Layer 12 of a small transformer language model trained on English Wikipedia (15 layers, counted from 0, width 96). Numbers have three digits each and are written without spaces.
In attention head 0, each number of a token's query or key is one row of weights dot the token's vector x. A token spreads its attention over itself and the tokens before it by the softmax of 0.177 times query dot key.
The model reads these tokens: "," " wh" "ich" " s" "he" " re" "f" "ers" " to" " as" " " "“" "he" "av" "y" " " "et" "i" "qu" "et" "t" "e" " the" "or" "y" "”" "." " H" "er" " c" "ol" "um"

Query weights of the head. A number n stands for (n - 500) times 0.0013.
q0: 593331436481762495393437632361632285484359450528360439415561705333581442509379509614297548537439485583524477439562334590697608511630301402663699488482557499527554549461407370244387436687640501891387740364532482298325409353533463620565542595664650450362814416687444497217392543505388490544
q1: 505606536606504324513819662550326382555669600664516476602423487465310453447515673526386449518284376429574364478700688555664453805635427533369571619395547589486526635384655366305493446557375377379532524442297571604543894735548440358288320294482471203675546311665494622702624303345405361291
q2: 457595571636430522476376273497307532463623542454382683674357425541509367396408830421442548590466495344480525325346445360424538525566382337508389383568680693517434300517678312372849346279544668457636528676465444518199750504695566440610531647829389392414634305520653491435525652703376433529
q3: 428485626615401455535352527277521641308562358413406650653534495664544556496434392716591317325659367560619398291626407409602390252551489428423456460427471596610311572415345635466542543595722438491581464359610638608556542646520632768308489312560585327476395323331418555512497490597652793660
q4: 597615577460333158498533393327455468618385382524757444448524335488435577526297319441538675537516524552411731405452501532474661473444531679479272532519403489724386308530329527261598541406568635441501421597312446648657553485469671670599733574546560648608436587551540361542412497519450693336
q5: 498534515702601347479357604462425534292567557517444373533820657611601510522549640272348434466655566602448481119525619314348361466448515639462505454478379590257295266351520617584281592658567530571313789524480292563454438465498558517353630590465792323807602618540709360511453404388556621499
q6: 643330352414311576510470650399407410437754596594386208308544493508495880682748603630536612342228275395702638507386329490475598517524785644528637279402366511355778365630354261411401534532654447340472709395603342476759473716459632596552313199751348453707495540432548511331564479351616470440
q7: 488335532674638466638168434424464504447298518311564449449409437428412539334717325635721540413397185535446412402581660534533477674489498690346406619369648537438377673474467498469413551277587547595745502453548618417631338446460597434622667562307643648675652624446453301422451768467465571585
q8: 635448606132408785457573446587593265547277600361308729426629246451536441524259416737524579409248526615728598128614488499369295535732590349603245443599564537498379295440645551273551686724535490358218718363606604460555633505565568552195460899725713545815409450589640505532530343327518611386
q9: 517445662492579451466707527695544390375379594544517269425345652388689419431252629659629573555500296403410517313479520615435542582442437423598356452447600296375550678699636673392458229554490463611586518489349394294513496539698464579705563559668284621473536453382445645342502533445543641534
q10: 365388546325561476529369437360587610268504720491491395739426579370535266324356883498544619699493602443497422516474425398339386592552455436453308452877315351536573788488507730584685389479527542246607603298218442519753642508294537568348458386664654610626402507497455530399587405372724789577
q11: 702531536611595486319328665480673505632473276807361498435745285442445546295455407242462382619415556390479501349603410471649553623386680621474765666460415334407607564398651524570537452587510399590403673427432452406654371458453669376287432302524552605500655482535469542579605472716265605319
q12: 521584454441514670540279781521395491556406563563597216668232483394691533526190401427562316446458234472604376717623379445577535495378403393675695628744506399675486556782608333542335562276410557588412458596449450413403713395568477428421437641796333442443240467749655581541462458179527713530
q13: 545342523668500470502448503254726378541407573393484397612292397313782518279490557408357424435431620536725682480521600298308519321460718532519527690452435688598372502610578487408663196497624556673475509550365351284534520588368460686440566495408378435417442382798532646359762500651559707438
q14: 272535544489703688670593369484432434854411466553370526293610535540419413440505588694485505583575231446593515718382398498576605720602469288424448376397625320493534483767511516638522372705375879535645678496380394433558545161578329629529663306528293300548369409428336578402530542352495537398
q15: 731624249506822601595520329458325313412322526447455611546546580475438348448642660386377716696409594399449193351589610643504057631629374657824423485376643624336633105519338604413580548543547432500522604422434508208773444629666664591396454588277572468692349379609548437702325500503548410478
q16: 535589403556520700425565655494527301510449100406366583448439449381377651482522398504643449698428623528255564498569436487590652474515404450170568113628312607454449523456422626627359617216464562436739515672515427370350492497461829647489707373293616338712481600585650603585626444357618649644
q17: 323597259516544492470472402549452390470334451467545113839374771547392820453487692517516392534559572506474307416424409538566355485504348496548512634524327417611724785112411479537556522699251457665376552198340390361547586684544451485385782429560520508761685488319764725708312649556493216767
q18: 528503612372674722364604552624416440462521574619610663570734567538674397500359568491740480402475429393530353310346352574489508610372556539325717370451203500390707265582531395487646465361429607590422522438629491675334503521675380666448155407269600814395644524554471419521548418385469625420
q19: 658615420574505655521440470481513397391390445636616317527471629211515309526482356517447618565622503429682680250500601634580511442460830414342219601725528682506662422481564310317398565609577594480721475061499512706444729503487328403571604409208468397289241769556676324483175793817692387375
q20: 634703332251431387572443492372705514760440335455508313419453459510653369640502460342574548574652600649560492659443538426623347658449481620588545643535376375649635754500530562318272215398293433665511161623635401576410685492516649739510448470496566445500480479300336356322509617757407461433
q21: 513443593336494435415582349602629639220806481371262422632472636335380302593736360536558742378526620692288595448492410600331375506633518613727350553456426646387376583573514307466441557455473624362650545376318474777400939410349479461352643537454413428401562834579622516233446456565717598436
q22: 668506719734625436680428658537406293531623568455358483452477456542476516439450597395646451593549487687389507429355344658610225260452625473538333541534583397672566535682475487597452632421376534672824250360444545490234696432475589383455555409330776492432513433223600380406549608349519335690
q23: 635343253493371429435976394670663547440655186421510319694243525354438503759608514488394565465681429540375483496650429725288429519525491549442474399393652602283338500527563482651400290516480581376820638565565364736525637381384664458393408627404753549549385505439380434327726292585393701551
q24: 519552500382463191426619636550398419790273548554712489612694579644538390512579478749470497339555429703634717308365499310444467676305386622530478575293539514368521466609779448706513546339363117690321437517472403356502197411605350544604514325496567799694244551601376533441393322589540630702
q25: 504386594495503392629615538495752442417457605345016657666275498292442433469478341346638522334402441343485614349309746467513349381547378346751650629580296384742480483253587613693464694491565602558289593518241450664387806433509594605750441481819383483256459440449464495727510539778489613591
q26: 428557587752495488450547401427490519506555451575574686577437569469582499624661886336564715313822326644424465389331519413491429603857582487395281464625266505387569348451346546440262619314347559410675587505595559297397632297579256512352624614682598355507476418512691435494648256631378592341
q27: 473543568506523631728692618471448534485594441689410423481271563671530725508668626271726406500473501416404352519523480385259486475610438485289550345640397582541472393527855426576604413751530294546421603384456530578331365391328698509514375421238453556313433557497494544479552487734454478477
q28: 631526459550521480513413601519678608555618556742489352707197674154509291692593467192555251533355637349757485612424516518467504467555255705507370412418592436819353365324406813252455379499552407548681525407448335471674502588242576511321393370490512586532447704747492237646726529644383470453
q29: 514665577457608642676368466313535613595511302413547352492583408341596566476737477313535550661399264464397683194519484456434604216563427490479459424235335627509471759547591409627622490376402356403579550433514669520447482656524594536388639266476636594597728505281273671590535770586368657290
q30: 502478448464786479346428375616496393313659510489521348556577670693364690357664550302465793753319313388470406483665398452687432475278330624490487340529503549542475682429184408544321588530543404407482423485542612519786390466640344813352594337200528881610512247550367462510572620413484613559
q31: 737467453383307506521400182531385503468382543568497571593575520617365371349697661339446366229456518562532331554430680512489510517411471520473482633507811598659493540495481612677524549296304674672655517531630453562417394423648505565596883414292497361483381461418448584173557418628630375703

Key weights of the head. A number n stands for (n - 500) times 0.0016.
k0: 515404614663670557439696481386416489557710362433423321602520601571426466487408413501549437409366503600610780473417362503568740427518506344596593572494506497522519461440473552321288531370601682642477533377195559423372539633481465722571558405473391486423578307713350421445680507624282481722
k1: 392499464559490446434508659600437461655624511579319611630491335444309415382737600491437473456357347283655478519749560640628574613524257614298683616503729363548529557524579407525450461605658542383590484481373500459493826725420468326342445501569498261408351427512649536419703304370683325441
k2: 435588539548481570465289294518290625569447458258409387497273524426433468421461541472631419529731467378543550200478561340419329442502455802423480463737601692607592453411697454470833538360607693583481664422645501484470733607728513619511500547749457472277421347663254511413407630559597284501
k3: 762381488409600495461462568541491660381506347686442882489375533555429312479515407716464369319654462477525360470523295307497345464525352568473427388327499513573562651637419522437484412506667569546687378453467669597467551629601462580377338509609646343475631317371527658573340414408508570722
k4: 353588596515278609465387332454529290658512260589604533558479437493442456523580421364582705499371486548523590664606350512463695534556552581256344316499296443628447302626431459408771329845834566546599518428325578495640415327604685669802480449404445531487485435477579541547352509408442463501
k5: 401691379323681522514550342570473707539636484553687418526592466484549404152519586368305457521536626527446486432512569518634431397597489567495652480481560545303312469628492622496304264517735356419223711436634317517355546512567435675560555626519522503581788583446595324320430461307548556578
k6: 410393434436454341477698554609693397453807638688250302561317495464533554551503502548524645456356446471542714556501443564653475457502781519615463353434555785566432658464567367613414537294688342432542631591457352523334300596581529581505520264652454346582325541303416645482462543142608495577
k7: 589412562548612477604290511409368393360513614579580330434310179341572654362614455567489558624334424528634447479417687502230569710535421497419294508406640462423492521520597445319360630516546531557570518275478662481533391359664424671323583561304551486599565692316520496660645695466530624723
k8: 619433636311196698578625638541405344634411741462256666509534231620441585446319485248531472424414422571639511436605447510533349511731418572800368408603443440537442362431387530469373575644406423407563606413498513644572758664402363714380614468790616751573579553481613391429602533418196270544
k9: 525586755623643416343643539566426522285293510515404422502418556353599482514480530425821417390552485397345692645531709682486354639509558571678521449453499270319537443495507498399599507452618459389477284339261501467524612592529534415668623516557468483803392386506543696342429593277516493609
k10: 417395261410544617469328492509564597364432474578488751509363364488578595469473917318380506579608764719522624300659514587428726451481543661558240527650640293578425516373535573611537588530536448490466455455398557559473475562294466451409444302519490678471469435318319498544495412379747533477
k11: 524300594274446509364670562518552746508696329666464331601438362529436417428480505479644384751509514321506447513678453545476550462662589609417504542511382445287537632510816363454438540459521427544584512255640547213572446496546493251512576278388462824559765323594543623537514450703358381489
k12: 568436278388650691513394601658560346650404550653740314546315501752739525590306447363550322453536422578510351603541430487493682298467528408578642537732597321549323324753574361449410448412459600476486428482370496342493622483527733563397367520583244499708369473768595522497460422261538491466
k13: 663337496785653726443658446443509400524321546475562494463515443589752467349577554417168546648411684525697744548573631321337380453599637512487496498429472677505618365641375480450675401570599532474631434594490349266334576550542172434462423579379552587452490268420461545511627327471464304508
k14: 439428540396660440586703391531507574666306292478349621636620457536470568488453487584400381448709289353454544631579719542397679697631671345599509543426520549711492498619508682409487693588565618359399586520489620531545321331413470466210577452365305436572346384581322583582297663218368375489
k15: 561632508502588569764390560420404446466390564400476425448405730511418423500536712442439542658356503485553217484856499608461344541448329496542559350197668738597494193541602590532470462372660421377611661479318380424607386716468574463509483276536467623671490326645527523521387608529428566455
k16: 590555407530466567441695482655379526477425331361483569525341409264501545366571317509460528580383661561465347525519458281657537601726643590206512233696531432420521488304458600542347645292438626465723791795448492281589303385505575533508715442442395403536479529565679523402614438418561672683
k17: 233239467415595416565273481442428314435421485439531416627520618462583779351593657547544540618720459453529378733587384467536603391719379359446372547715450548533363753340337334483561486374416481590562618628430437477536562754457368411474483662476563516670620615469470708422381436563224465647
k18: 462564685265616728440581303711525525494503376452492587484578538435659491543415541469625599589453571472549261549260395435572411597508329578652698411480505692505432450592522362556415627300509522537668369335502149502617604366564500546493299588316818631285313538659334499562637378329583443584
k19: 559522485134558682429465566460597537305207371629477358641476526484503178629408408540511537573622506377546621419446541448407717377519636463269445631293574699634562380424371454461349550340586498453640518497482591755510627559449484468745596615498637482426463619354669236354504674533591488409
k20: 690527125377561477574348490438576498726553418524585461458474650337523415818521743468363624421444312575455569616452736537408433635478426511471706307678331605459654550379515445525264372478390671601502267561501577382662593447441336711555358408624480441554631342165604542473499576606423321537
k21: 502454679490715449308522486731473411627522585367472644404437557539264438638504482461628784525413436594372455589635532373233604542641426572517483585393410583425452554544543328546515434463533734617433617342311388726482702378483282353450570324597386508510763685459428463608305427434560581271
k22: 745447601525510391606324656605572327547534487371491446528511445593532601552409549654599400563529535635556545643468235556532345407622699747297579657625647467494546324552500450349503598633417537546551410537610532541227423502579426244388374411306595444333688499285540364446315463393575504609
k23: 541555341530432347530769438620495411439446290423256407346368544493467478393418417476708640544432509590541455622542595614273685344368392560510723276510656617567479551532540581513425434689256409593582446405652661697578616725535560432389384737555554666535437395256391326480413210487497756556
k24: 491387509294416298348659620634415338743264494471436518780784690644566552506580486541339463498457540613331621186413480469398400578452414526566580498382467408598515444663553428414636640337554024679540627395514509361427455562707686582462554515365350522550434463396541619435510431757619588547
k25: 534366591292600534594505521619866405511298416485378559346446491486575660605714368484521486586398424367605665401382672449587278374478313580390322535666481564510422536437837486590437460511562548552189421723330483671463568452485656423592533413476410356374523313557569436505626477539262637698
k26: 347558685633635589364544507248682583568566357575461441491368547574662454454763651436591645414692287666343421323397354395430355592777410500428377637684639687516621380603297586483408468457288444441450592431308536473415491301560667443282722551738793451431369378377666465584539409453489596311
k27: 514527480470524551714513495756283428609554381746445364387473703575356640399410512596465277471570572360319525608556643433592432797518448578506443431714523722478539421310430349426532575598539307483521483550290530443383504371232432482619596402383747536501594650423385385467482520527538589390
k28: 621423415567328446395600380399686700650333473606587474583316588172365410462717538287496354532441456572648451671370482559563413324647436350451527501530593398807474475727538439261525578497460204607524382590456363565742679689613376497549535206474560508596564634489354301660554532445519541431
k29: 516515653439479443687293128480397714456469466437326518637540582311675553596506708392743516566275382658578759632549396455450463402553378630626473357491381543686471464579485547683410408349593473542487385461596721452353464369345615368404600532458477306607555684536532455363620533438431455419
k30: 616609465369740295295502540594602476227337421430654456607573622581367736350582519301677687498435307630456532460666416532672435586413459453375457518555474600560441490580342397591271609719447561488424553456543628417554376661665336688485705525217328717411518291363391458502522614383572503661
k31: 732642538450356494317337197494477290440458438827320536560573650425562545374522513411466477306488448423668457384519533524661495414475339370498514606597505568352613500555501616556361513481446693576710804535592583627284501385481503341652520321347497435698529501661418605472448428525591397626

The vector x that enters this layer's attention at each token. A number n stands for (n - 500) times 0.0074.
0 ",": 395479647404468611523535562433649361561638432223476326585532352327517454459601636532507677624605715789482454289511396655258674510483503483484610711557589419491461349468640651334411485109449578610605710409327305562434397507626571421545461400629387428468690388521534551471234563552256705669
1 " wh": 354416469365541690420486493502608332592498363275633453548534381407558200311595554549428557630715550663586459439515347709460616355585484501544621521617431638510386383488643546124436836368603598597568809424412313616482439362539584368512398273502480591459495422637525717330529488722223583569
2 "ich": 479595512396525574482385474413455476606439299274571394708557222392403396391372506456520586820590550728551417538593374625524708529543508521560553643634446834418453370567682457252426661197486586362541782516344317431558451505656595355487349318658459533451549268593480554497315552634360519703
3 " s": 450467519365688634501236580584505355546438339132542455643493375253382361410623391541442559476834633753552440454635240666484750489586430591536522604456503624505437322438679515369510884166523538535483684485425510335457411458470575585413462467633450639440399449582481657546388570613497403658
4 "he": 445498657426549656411294432674401413560587341148527542515500403388379497454421507473492618639529709684409267539542529722475566603422356564588426664583436679350489429604821395291467678430581539465675739622463390436428572316492614480446416255496524469442461290842409546544234466598368468789
5 " re": 318509596445442542340314608596527404498683503122549511686428299373449319731748590361577626633653702751430467415611316626383632451433400401445419675423505551425501448612699613412370827393482418393591725370462429450490389367605647481379439447598509605460385548480486631486361449501419434822
6 "f": 385513482388541476416348416449503656432548457290581604390397339132331215386628528465520606570619661532356584536598392801372687626544437652480447715466643692456588342592698655378501577264560357503429774344380379506610531435579533435384616350684530430608505393523751652388262610418446632646
7 "ers": 296429632339658653381301576335503489522683591356489592431229459132370368478493569530564572526705443703503402451575513647381605638652410609521503650590653787196516516568655648309366632288606384362476672367273421515491501547591530461522483207518556523634417440689495553451281740571521443591
8 " to": 363462551381450701462246537530427396501773426188539397624538421304435347463579470502571633707646575875461258359553554618420536359652423485629591771592538561441488549421634586198401655341589372342494761452328504534493382608607540507454576393653404451453482505484539639338336616648331460667
9 " as": 404391512398566584440280337501671467632639469119373492744472348325387469448556394494463608585717737728552422465596363568317495448454425508623600850542453605423495255537692477297349665237437445348469672511511362529554462522577554403476580385662449476485492410579641595582381681681368547782
10 " ": 434469493357494471481277543647666625714537368025545491545412355358520363333565521377452543474520606656513558469531371570506582511475529558541642679336542636431484546589649572345407664250432462529560733435470425347557478519817625295358419314588575583488590569614657535327224743582413396714
11 "“": 423534614355414424382347618612479412650611393085581454525429501288515388528692476497455421598692577827554508432612230655453550541614444238482611571475485704248485247515658768431500705299451530498576657443659374615493452502622591340534500373541357466494643359564543489483437632506255594700
12 "he": 518493486466651540483252410548641451459546482200483594543661382344525534388556562371520527695526600666476309656590408747423605460433443498487643703581575659364458441594811496421363724386504358508623780563409224449381464323538655322478346326477438493445503330838495410452327447638343478761
13 "av": 543424580243651481670319384579594432516747310342362385651589318357457288313567689364509494681508690604453414613705393536662562419488310624562622566676467752175444529613588653345426689440447399448454530406609469506571399395503569377438357290399585644550467298592659509475331567546421642780
14 "y": 546399436231668514618233422592448458414660381327438492504551442391417456452572611379451553658619476903432340512688388694525514414550385472451597796572598640499592464581537702482387791446446447408546642638574499433512290618577581526320417341470467496390428342676517581464173517652176459717
15 " ": 402407443279584374569276474661622539704592304061523500571483332362557382316643661350368560453580539689504516446609298625469625425520518538480563647446539673529516530601581726436408671407385362496493681575403527345545398485734578399323478447497536618492575506632653542398192550719394382810
16 "et": 481542462252541461405354254661611482688522482301630457628374487240394425467603508367411432621737551715502536590387287676561554372613394462654585651602445682354515464382736650494492675277693342561416726556519470489472345515593520573398593249543420432651588404566722542317287581480231462689
17 "i": 624509408199456487576211469518514616681584454371639283652427619190570492435600491459528254536541551606407360498421370634584577401600565494469556662552390762468533477541625655471380721366562252501428710454564329587431268434606622681594584295578550357429397485532797527378419602731431225632
18 "qu": 538446523225390592562429678342583689573582302310469393506698387244430427554534554338385471482602285564618396535503326615473577332370512580570533628593417637471437465608687647542361786496727298500316739439522581397482325446638692639577531275495625523461517403702612624447263629645367218622
19 "et": 464406492122482478488292393532651448664692324514520417567506408432302448450619509348420530518750385690593605482580180698542650396559532463447514527434518724476508484426654708423573714516651319434355672634422543596562298555733486684507557489545562327452472411472640527439220525562146424729
20 "t": 372550469064442577739261548501405570646684393311449224490555462350459409427625560418388435533746262560603640481652355575559676437525595555506516616658505698606460574586618549434408698454669286500367647587478485513629273481635710551528478295572516332463375463498633484429245517608295398713
21 "e": 432462498087464491673420449482473521722734342351509319595515475270438462383530665451541387555506347717572589440660373656421613420522533544450540769683508650628524515588680634467442825490605389300406726506482390508589264438665656583499525356533422413332366435521686550328325527587382212585
22 " the": 408398493368494609605356429536682496655712416224427362537540340378456444371668475441532667677628553837469463525552533623405621299590497464415536698562510568440474419570684658351455626203497523507515852436365299636474297478622576504415460438593327559412498232564533549501279439652285638679
23 "or": 304521413469669515588427369549736571604759497329490425630509275271440375489530681373366736398544492663616477497612410610409690284512502375359750532538433718260452419543774608522471554476475514436482625615602268515670299383578623479415397278415590449524374343438594425572436603702299446795
24 "y": 370498305316672521529434407583627501448818453363460489561455300385461287423502591429304631660621466784480315522744504674478634542547450472424684719622613704412562465573674629379276700344609520368542624614616367409592353426631610448460411349512348336360526387656529442539317557569307274669
25 "”": 281521510238433505556373438624522392631823358247444413624515326373488317362671718371427595673628416745640428559664461543455653587684557455447586685534486610330469254486650617408413583394432489447487761477466429450537236411665615626404527366526378361420597398436570512492420629673386449814
26 ".": 369442519386502625478414478569644386517706302172547427567580304333574301309636593519464697627538520727463431414619322611347675547459594491455706684580533518464452337442666582330396793192507474600585672429392299433458378488552695419559668475606428383447601389577574571573305524524281709627
27 " H": 346506518373580557484358622656519543518506289247578606561527329294463362301562579432408341791636611750509519556637101673457573453523458597521694652584561631315425296432605405387456700262498594502465762509312471440435514320645574457522422401594519485404481392772609564372332547593466616661
28 "er": 570491496430650630366289560638390469352611430153503371603371368338444469405499503385533632671583700785560455598636357622412461343550308491436637623679569719205412364603644624474649589381582590384413711525537346406514379333625512595613343354511500550579436277715484705462386339602386534670
29 " c": 356486519423629549550298679466721520389719445117481593617394513475450399483626488363401724727583575707450583429393336732578718415407344610567527579580497731349404404569468613447390631343493497419354718371411458354468376448618695629253462391507405555502443374531607673485437309590467445797
30 "ol": 266580441436789573414258642643486531584719429307598633515439366372440427464639560446624683462626569583314728478556349685510479416376357440712494533535310592232606407653712565490293441515687406449381753437532378357481445570498626603548495464713472375318548322472681500344321350616315515713
31 "um": 193374412289601470256414525560606494495456533308451492545642408478457413538468451399476667466838612726410508433595496718421663454482357525622822631456388719240443439698586698315415624539691410294356552255549504464447389437607654679587447455756537474326565240504527597496455481624448480576

Token 17 "i".
Which two tokens does it look at most, in order? 17 "i", 16 "et"

Token 22 " the".
To which token does it give the most attention? 22 " the"

Token 28 "er".
To which token does it give the most attention? 28 "er"

Token 16 "et".
Which token does it look at most, and with what share of its attention? 16 "et", with about 30%

Token 26 ".".
Which two tokens does it look at most, in order? 0 ",", 22 " the"

Token 19 "et".
Which token does it look at most, and with what share of its attention? 19 "et", with about 50%

Token 14 "y".
Which token does it look at most, and with what share of its attention? 14 "y", with about 90%

Token 13 "av".
To which token does it give the most attention? 13 "av"

Token 15 " ".
Which token does it look at most, and with what share of its attention? 0 ",", with about 30%

Token 12 "he".
Which token does it look at most, and with what share of its attention? 12 "he", with about 40%

Token 4 "he".
Which two tokens does it look at most, in order? 4 "he", 2 "ich"

Token 11 "“".
To which token does it give the most attention? 0 ","

Token 31 "um".
Which token does it look at most, and with what share of its attention? 30 "ol", with about 80%

Token 6 "f".
To which token does it give the most attention? 6 "f"

Token 23 "or".
To which token does it give the most attention? 13 "av"

Token 7 "ers".
Which token does it look at most, and with what share of its attention? 6 "f", with about 50%

Token 24 "y".
To which token does it give the most attention? 24 "y"

Token 9 " as".
Which two tokens does it look at most, in order? 0 ",", 9 " as"

Token 27 " H".
To which token does it give the most attention? 2 "ich"

Token 5 " re".
Which token does it look at most, and with what share of its attention? 0 ",", with about 90%

Token 29 " c".
To which token does it give the most attention? 28 "er"

Token 21 "e".
To which token does it give the most attention? 20 "t"

Token 18 "qu".
To which token does it give the most attention? 17 "i"

Token 10 " ".
To which token does it give the most attention? 0 ","